Layer 3 of a small transformer language model trained on English Wikipedia (10 layers, counted from 0, width 96).
A neuron's activation on a vector x is GELU(weights . x), where the dot is the dot product.
The model reads these tokens: " in" " January " "2" "012" "." " In" " May " "2" "013" ", the" " con" "vention"

The vector x that enters this layer's MLP at each token. A number n stands for n times 0.081.
0 " in": -5 -2 -23 -10 2 1 -2 50 3 -15 5 -1 17 7 6 -8 7 -10 -10 -12 -29 18 0 1 -9 13 9 -7 2 -6 -12 -11 -5 -3 13 3 7 -12 5 -5 -11 21 -5 8 -15 4 4 -14 64 -12 12 7 11 -3 -7 9 -7 7 3 -20 -8 14 -2 7 4 6 12 -18 -12 15 -10 2 -2 -8 20 7 9 -24 -10 7 5 1 -4 2 -10 -14 1 -10 -1 -1 -8 -4 -3 8 16 -11
1 " January ": -8 1 -24 -14 -4 1 7 34 9 -1 8 12 15 12 3 -24 1 -5 -12 -5 -19 12 -8 9 -13 14 4 -6 0 -1 -9 -6 8 -8 8 5 7 -1 2 -12 -10 28 19 -3 -16 5 -10 -2 63 -25 24 7 -4 -4 -8 6 -2 5 4 -14 -1 -7 4 -11 -1 6 6 -22 -20 4 -3 9 1 3 16 4 7 -17 -7 5 19 -9 -6 9 4 -16 -4 -9 -12 4 -10 -2 -7 9 11 -1
2 "2": -4 13 -10 -5 -6 1 4 16 4 0 -12 5 10 1 0 -9 2 -2 8 -2 -3 21 1 5 -3 -5 -14 10 -5 13 -12 -5 -4 -19 9 -2 9 6 0 -4 -10 5 13 -5 -11 -10 -6 8 84 -21 10 7 -7 -8 -17 -2 4 -11 -8 -20 10 -5 4 -14 -13 14 3 -1 -18 -24 11 4 9 33 4 1 16 9 -6 10 -5 -21 -2 -1 0 -10 5 -8 0 6 -5 -9 -3 19 1 -3
3 "012": 0 -1 -10 -4 -4 2 0 18 -12 -1 -10 13 13 16 -1 -19 -4 8 3 -8 -13 21 -12 -6 5 12 -9 6 2 13 -15 4 -8 -17 8 1 9 10 -2 4 -5 8 13 -9 -6 3 -9 5 81 -9 7 6 -9 -4 -19 -6 9 1 0 -32 -3 5 1 -13 -8 1 1 -13 -5 -21 7 11 16 18 -4 0 13 7 -5 10 3 -11 -6 7 2 -16 -2 -12 1 3 -2 -9 -27 16 15 -2
4 ".": -6 -12 -6 4 7 -6 -8 22 -13 -6 -4 7 19 20 -8 -28 1 -2 8 -9 4 12 -14 -3 1 14 6 1 6 -1 -14 -7 -16 -13 -1 -3 12 20 -12 -2 7 16 8 2 1 -6 -4 -6 75 -10 0 15 8 3 -11 -1 6 5 -11 -32 9 12 5 0 -20 8 2 -9 -12 -17 1 6 18 12 8 -1 11 6 -4 12 4 3 -10 13 -15 -12 -11 -8 -3 4 -4 -7 -13 15 -2 -8
5 " In": 0 11 -19 -2 8 3 16 3 -7 -6 3 -6 7 1 -3 -13 -11 -18 -1 10 -1 14 1 6 -5 -2 4 -1 6 2 -23 -4 3 -12 11 9 11 11 5 -2 -18 31 -5 10 -4 -18 -25 9 68 -20 -11 -2 3 5 -13 7 -3 0 8 -46 21 7 -13 -2 -19 20 4 -10 -14 -2 -2 -10 6 11 8 -1 13 13 -2 -2 -3 5 -5 15 -11 -9 13 -1 -2 2 0 5 -5 5 -10 1
6 " May ": -6 13 -14 -8 -9 1 8 -6 4 -6 6 14 15 8 -3 -24 0 -8 -9 -4 -8 11 -6 11 -4 -11 -5 1 0 6 -8 3 20 -8 5 3 -1 1 6 -9 -23 29 11 3 -9 -7 -15 6 71 -28 11 2 0 -10 -17 10 -4 -4 2 -13 7 -17 -2 -22 -14 13 9 -16 -31 -5 -2 5 2 15 10 9 14 6 -2 1 15 -14 -2 7 2 -2 -3 4 -10 9 -3 7 -8 15 1 12
7 "2": -5 13 -9 0 -12 8 1 5 3 -5 -7 5 10 5 8 -10 -2 -4 3 8 -3 9 8 3 -1 -12 -14 11 -5 11 -6 -12 2 -15 7 1 3 1 -2 -4 -4 7 11 -5 -10 -17 -5 -2 83 -22 9 -4 -7 -3 -15 -1 2 -18 -13 -30 17 -4 3 -10 -11 6 2 0 -18 -26 13 -1 8 34 -5 -2 18 4 -3 13 -3 -10 -3 -4 -2 -2 8 -2 -1 7 -2 -6 -4 25 11 3
8 "013": -2 2 -8 -8 -15 7 1 8 -10 -4 -12 12 16 13 4 -24 -6 7 -3 -5 -7 17 -5 -4 4 1 -9 14 3 9 -13 12 -1 -11 1 2 4 0 2 5 -6 8 12 -4 -10 -1 -11 6 83 -6 6 0 -10 1 -21 -6 11 -1 0 -32 2 1 -4 -13 -10 8 -2 -13 -4 -26 14 7 18 23 -8 2 11 11 -3 5 3 -6 2 2 4 -14 -2 -7 -2 2 -1 -14 -23 19 15 4
9 ", the": 6 11 -14 -11 -1 9 0 19 -4 -6 -3 4 11 5 4 -26 5 -9 -1 9 -3 -5 -22 3 -12 -7 16 -10 4 2 -2 1 -1 3 8 5 -14 6 -7 -6 -6 14 6 3 -5 6 -7 -2 94 -19 -12 -3 -3 -2 -6 4 9 1 -4 -31 12 10 -1 5 0 9 -4 -20 -5 -15 2 -7 7 13 1 -7 3 8 -10 -4 5 -1 -3 10 1 -13 -3 -2 2 10 -2 -9 -3 19 6 2
10 " con": 5 23 -23 -5 7 10 2 3 -14 -6 2 17 14 0 -7 -15 12 -10 -4 -17 -7 -2 -5 18 -9 -12 13 -16 20 -2 -5 17 3 -2 21 -6 4 8 4 5 -29 10 0 -4 -9 -19 -9 24 45 -38 -8 -5 -5 1 6 14 6 -8 -9 -45 22 6 -5 -12 -1 22 9 -18 -4 -4 -2 -3 6 4 -11 -4 -8 2 -2 12 -4 0 1 -1 -7 6 10 5 0 -9 11 11 -4 8 -13 14
11 "vention": 4 -3 -2 2 3 6 2 7 -7 -8 4 2 21 -3 -13 -13 -14 14 -7 -3 -7 1 -1 -11 3 -21 3 -2 -10 -9 -2 25 12 -16 13 -6 -16 2 7 -5 -10 24 -2 -1 -4 0 -1 -8 66 -12 5 -7 4 19 -7 -3 0 -2 -7 -41 9 34 6 -22 2 10 -14 -13 -8 -1 0 6 2 15 -12 -2 -8 10 -1 12 -2 -2 2 -12 -16 -4 10 14 2 -9 8 -11 -14 30 5 14

Each question shows the input weights of one neuron of the MLP. A number n stands for n times 0.0057.

n304: -1 9 -4 1 -25 -21 15 32 -18 -33 -8 40 62 5 -7 2 9 33 -14 -27 -48 -19 -8 -14 17 10 -7 -20 35 24 -15 9 -48 8 -5 36 2 -40 29 19 -17 21 -17 -11 20 22 -11 -19 -25 18 28 6 17 11 19 15 17 2 -11 -8 55 -27 -14 22 9 -6 -9 9 2 -24 5 11 -4 35 -14 -27 -30 -7 -8 16 19 -21 -19 17 -4 6 -2 5 -1 -21 -3 1 -9 -43 -2 22
On which token does it fire most, and how strongly? 10 " con", at about 1.1

n297: 1 -4 18 28 20 36 21 8 13 -6 -21 -3 30 31 -8 -3 -12 -6 -7 -15 -32 9 -4 20 -28 -6 5 24 19 17 -23 -8 -28 4 7 4 17 -12 -21 -36 6 0 -5 8 8 -15 -15 -17 -17 -13 1 18 13 -14 -3 -3 14 11 35 10 8 -1 -16 10 -13 10 -2 -15 6 -1 25 11 -13 -12 -11 -14 -5 9 0 0 -5 -7 -9 14 -17 17 -1 5 -9 -3 -17 9 29 -33 -1 2
Its two highest activations, in order, are on tokens 5 " In", 0 " in"

n310: -11 12 8 4 8 -13 26 -2 4 25 6 5 13 -11 -1 -16 -20 5 -12 25 -1 2 5 3 22 11 -30 -3 21 25 16 -17 -8 -29 -23 -14 3 -6 -1 16 23 -8 17 8 14 23 -7 -19 -11 20 13 0 2 -15 15 -4 10 -15 32 -7 5 14 -2 0 -32 4 -3 13 -5 -5 0 3 29 3 -4 8 -13 6 8 -4 3 -19 -7 -5 7 -4 -3 8 14 23 -32 0 -9 -29 -19 -1
Which token does this neuron like most? 3 "012"

n287: 19 -37 -6 3 15 -7 2 21 -3 -20 33 10 -5 39 -6 -6 5 15 -15 4 -33 -39 -19 -17 -25 9 -5 -1 18 -23 -13 20 -13 -2 -14 -22 -12 11 -21 1 13 25 -11 13 -1 -15 -11 0 -16 -11 4 -8 -4 13 -11 17 11 -3 21 20 -3 -12 -4 -7 -19 7 2 13 2 7 -16 10 19 8 -15 3 6 7 -3 0 2 16 -5 31 -7 26 -20 -3 4 -12 18 -32 -1 -3 8 -21
Which token does this neuron like most? 4 "."

n33: -14 1 -7 15 -6 7 13 13 4 -2 -5 35 -7 8 11 -6 -6 21 -2 -3 -35 4 -23 11 0 1 -10 -15 30 13 -30 15 -1 -13 -7 -11 -13 0 6 41 3 8 -39 4 10 10 14 -3 8 -11 13 27 -3 -4 -28 7 9 -9 44 -7 26 -16 -16 -16 -13 14 -21 9 2 5 -12 -10 9 10 2 -11 -2 -14 -1 19 21 -19 -28 -7 16 0 16 -4 5 -6 13 -3 -6 7 -10 -12
Its two highest activations, in order, are on tokens 3 "012", 8 "013"

n225: -6 -13 -13 13 -27 -14 -19 29 4 7 24 -2 10 -9 -12 -18 12 0 -37 10 10 -22 1 -15 -20 15 -23 -9 11 1 9 2 -7 13 -11 1 15 -10 1 32 23 11 7 18 0 1 1 -27 -23 -3 -16 1 -8 17 -1 30 -18 5 -15 11 41 -42 -10 35 -35 20 4 7 -14 12 2 13 53 20 12 8 18 -3 22 3 -32 -23 -49 33 -10 -7 19 -2 -16 14 -7 7 12 -14 20 1
Its two highest activations, in order, are on tokens 4 ".", 1 " January "

n344: -2 -4 -16 -30 -11 29 0 -16 -19 1 -1 27 4 -24 -7 2 12 2 0 0 22 -6 -5 27 -8 -2 -9 2 5 7 0 2 -3 -15 -1 12 -13 -15 11 -21 22 33 17 8 0 3 14 7 -5 -29 11 -8 -20 -8 12 10 3 0 17 -1 18 -22 -7 8 14 21 6 10 -5 -21 -6 -14 12 4 2 9 7 -27 17 1 -16 -3 5 6 -9 0 -1 -15 -28 15 -9 28 17 15 -1 1
Its three highest activations, in order, are on tokens 6 " May ", 10 " con", 1 " January "

n11: 9 11 -8 -34 13 13 12 3 -23 14 -19 -10 2 19 -4 -5 -12 18 -17 -7 13 -3 -1 -8 -9 1 -26 -22 15 13 -36 -8 20 16 -2 24 6 -11 28 39 21 20 23 -7 -9 45 10 21 -7 4 12 -39 -14 -36 -50 -16 9 -15 2 31 15 -37 5 10 15 12 -4 35 -15 -35 33 -16 9 39 9 -10 -14 -26 -8 4 7 13 -3 -12 -2 -9 -3 -19 18 -7 -9 2 18 -20 -8 -49
On which token does it fire most, and how strongly? 2 "2", at about 1

n253: 9 -31 -7 -2 24 1 8 4 -17 10 -11 -11 12 24 5 -12 -1 7 -9 1 43 -3 -15 -12 0 11 1 -7 26 -12 -9 -24 -25 5 -9 -1 3 -22 -1 -3 0 13 -5 5 14 -7 14 -12 -14 5 40 12 16 -4 1 5 -27 -2 -11 -13 -4 -25 7 38 -22 25 20 10 -42 20 -11 4 7 15 21 0 29 -21 -12 14 3 2 -2 -3 -10 11 13 -13 -35 -5 -26 0 9 24 -6 -9
Its three highest activations, in order, are on tokens 4 ".", 0 " in", 1 " January "

n42: -2 -19 -10 14 24 6 19 46 -40 -11 16 3 26 10 25 0 5 -8 3 8 -15 1 -35 -6 10 28 10 -29 40 -4 -10 -24 -14 1 5 -6 2 -20 -7 17 22 21 -22 20 3 14 29 -26 0 -6 2 11 -7 -3 7 5 -20 17 -1 -1 -6 -18 0 27 -2 27 8 -13 -15 40 -33 12 15 -27 15 -16 -13 -12 -22 15 17 -8 -14 30 -14 0 16 -11 6 -8 0 -33 2 2 19 -28
On which token does it fire most, and how strongly? 0 " in", at about 4.6

n173: 3 -16 4 -21 -2 -11 -3 6 -4 17 -8 5 -4 -6 -21 7 4 23 -11 5 11 -5 13 -20 -27 23 -5 1 -25 3 -38 -4 -12 20 18 -2 -23 -5 11 12 1 -32 -10 2 7 -5 -13 -1 -5 11 19 -4 30 14 2 2 -5 11 5 15 -19 -18 40 7 10 37 17 11 26 -29 8 14 19 -10 11 -36 -48 -4 -10 21 12 7 -10 16 32 0 -2 -5 6 -24 -13 -17 -20 30 -7 -3
Which token does this neuron like most? 3 "012"

n206: -31 -43 25 -1 -31 -22 -18 -5 -4 41 -4 12 22 -34 -10 18 17 32 -2 2 -15 -14 18 -10 10 15 -24 -10 -9 35 -37 -22 -38 11 -35 28 -28 -22 16 40 29 7 28 -27 14 12 13 16 -7 54 -12 20 19 -2 -14 7 25 20 -3 24 -17 -20 8 -3 -15 1 -26 19 -10 -27 37 -17 25 5 10 -12 -16 -20 21 -1 23 -40 -3 13 4 21 3 -27 -23 -4 -16 -36 22 23 35 -20
Which token does this neuron like most? 8 "013"

n333: -45 6 -24 -14 16 12 1 -10 -18 -8 -17 7 34 15 2 -3 12 8 10 15 -14 -18 -17 1 -15 2 -8 -29 8 -1 -1 -18 -25 16 -5 24 -34 -17 24 0 11 2 -3 -6 -11 3 10 -31 14 17 -32 -4 -5 -2 13 0 19 -8 11 22 8 -3 -15 15 -10 9 -7 17 17 8 -12 0 5 -25 23 -14 -17 -6 -2 -10 -22 18 -2 7 9 11 -5 -18 1 15 4 2 9 21 26 -13
Its two highest activations, in order, are on tokens 9 ", the", 0 " in"

n367: -26 20 1 -13 27 1 7 16 -1 19 4 -40 -2 39 23 -12 -6 0 23 9 -7 -10 -18 -4 11 -4 13 -15 20 19 27 -14 0 44 -21 22 -30 3 -12 -15 16 11 -39 13 24 5 -12 -7 5 31 -17 19 -7 -57 11 3 -10 -22 23 16 5 -18 -13 8 -5 -9 -8 15 -3 3 24 -18 -15 -4 31 -8 -14 -18 -18 -41 19 -9 11 27 -10 3 3 -37 -44 24 -16 5 16 -39 -11 -15
On which token does it fire most, and how strongly? 9 ", the", at about 0.3

n257: 15 24 -38 23 32 19 -19 -5 -14 7 -14 24 -3 -3 -20 8 6 36 -22 -3 7 -8 34 0 18 10 -15 4 29 -4 -27 13 -4 -3 -36 -7 -12 -8 22 -29 -18 39 -17 9 -37 15 -47 15 -8 -7 33 27 3 -33 -42 15 2 31 32 10 -3 -29 20 13 -12 18 -16 47 34 15 19 -13 -2 -12 -1 28 -28 -18 -10 -35 14 -26 38 24 19 14 -20 -1 3 -3 -10 -8 5 -14 -27 -3
Its two highest activations, in order, are on tokens 6 " May ", 1 " January "

n50: -11 -7 -19 -1 21 7 -3 -15 -25 -15 5 18 17 14 -34 1 0 20 -11 -4 -10 -3 -13 -14 11 16 -5 5 35 11 -9 -11 -11 17 11 22 -20 -8 -17 -23 -30 -13 19 12 4 -17 0 -32 5 -1 1 19 -10 8 -15 24 3 -10 13 19 15 0 7 6 -23 22 6 -3 7 3 -18 -22 8 -10 14 23 12 14 8 6 19 -12 -14 -12 27 4 17 -2 15 19 4 15 -7 -21 -6 7
On which token does it fire most, and how strongly? 6 " May ", at about 1.2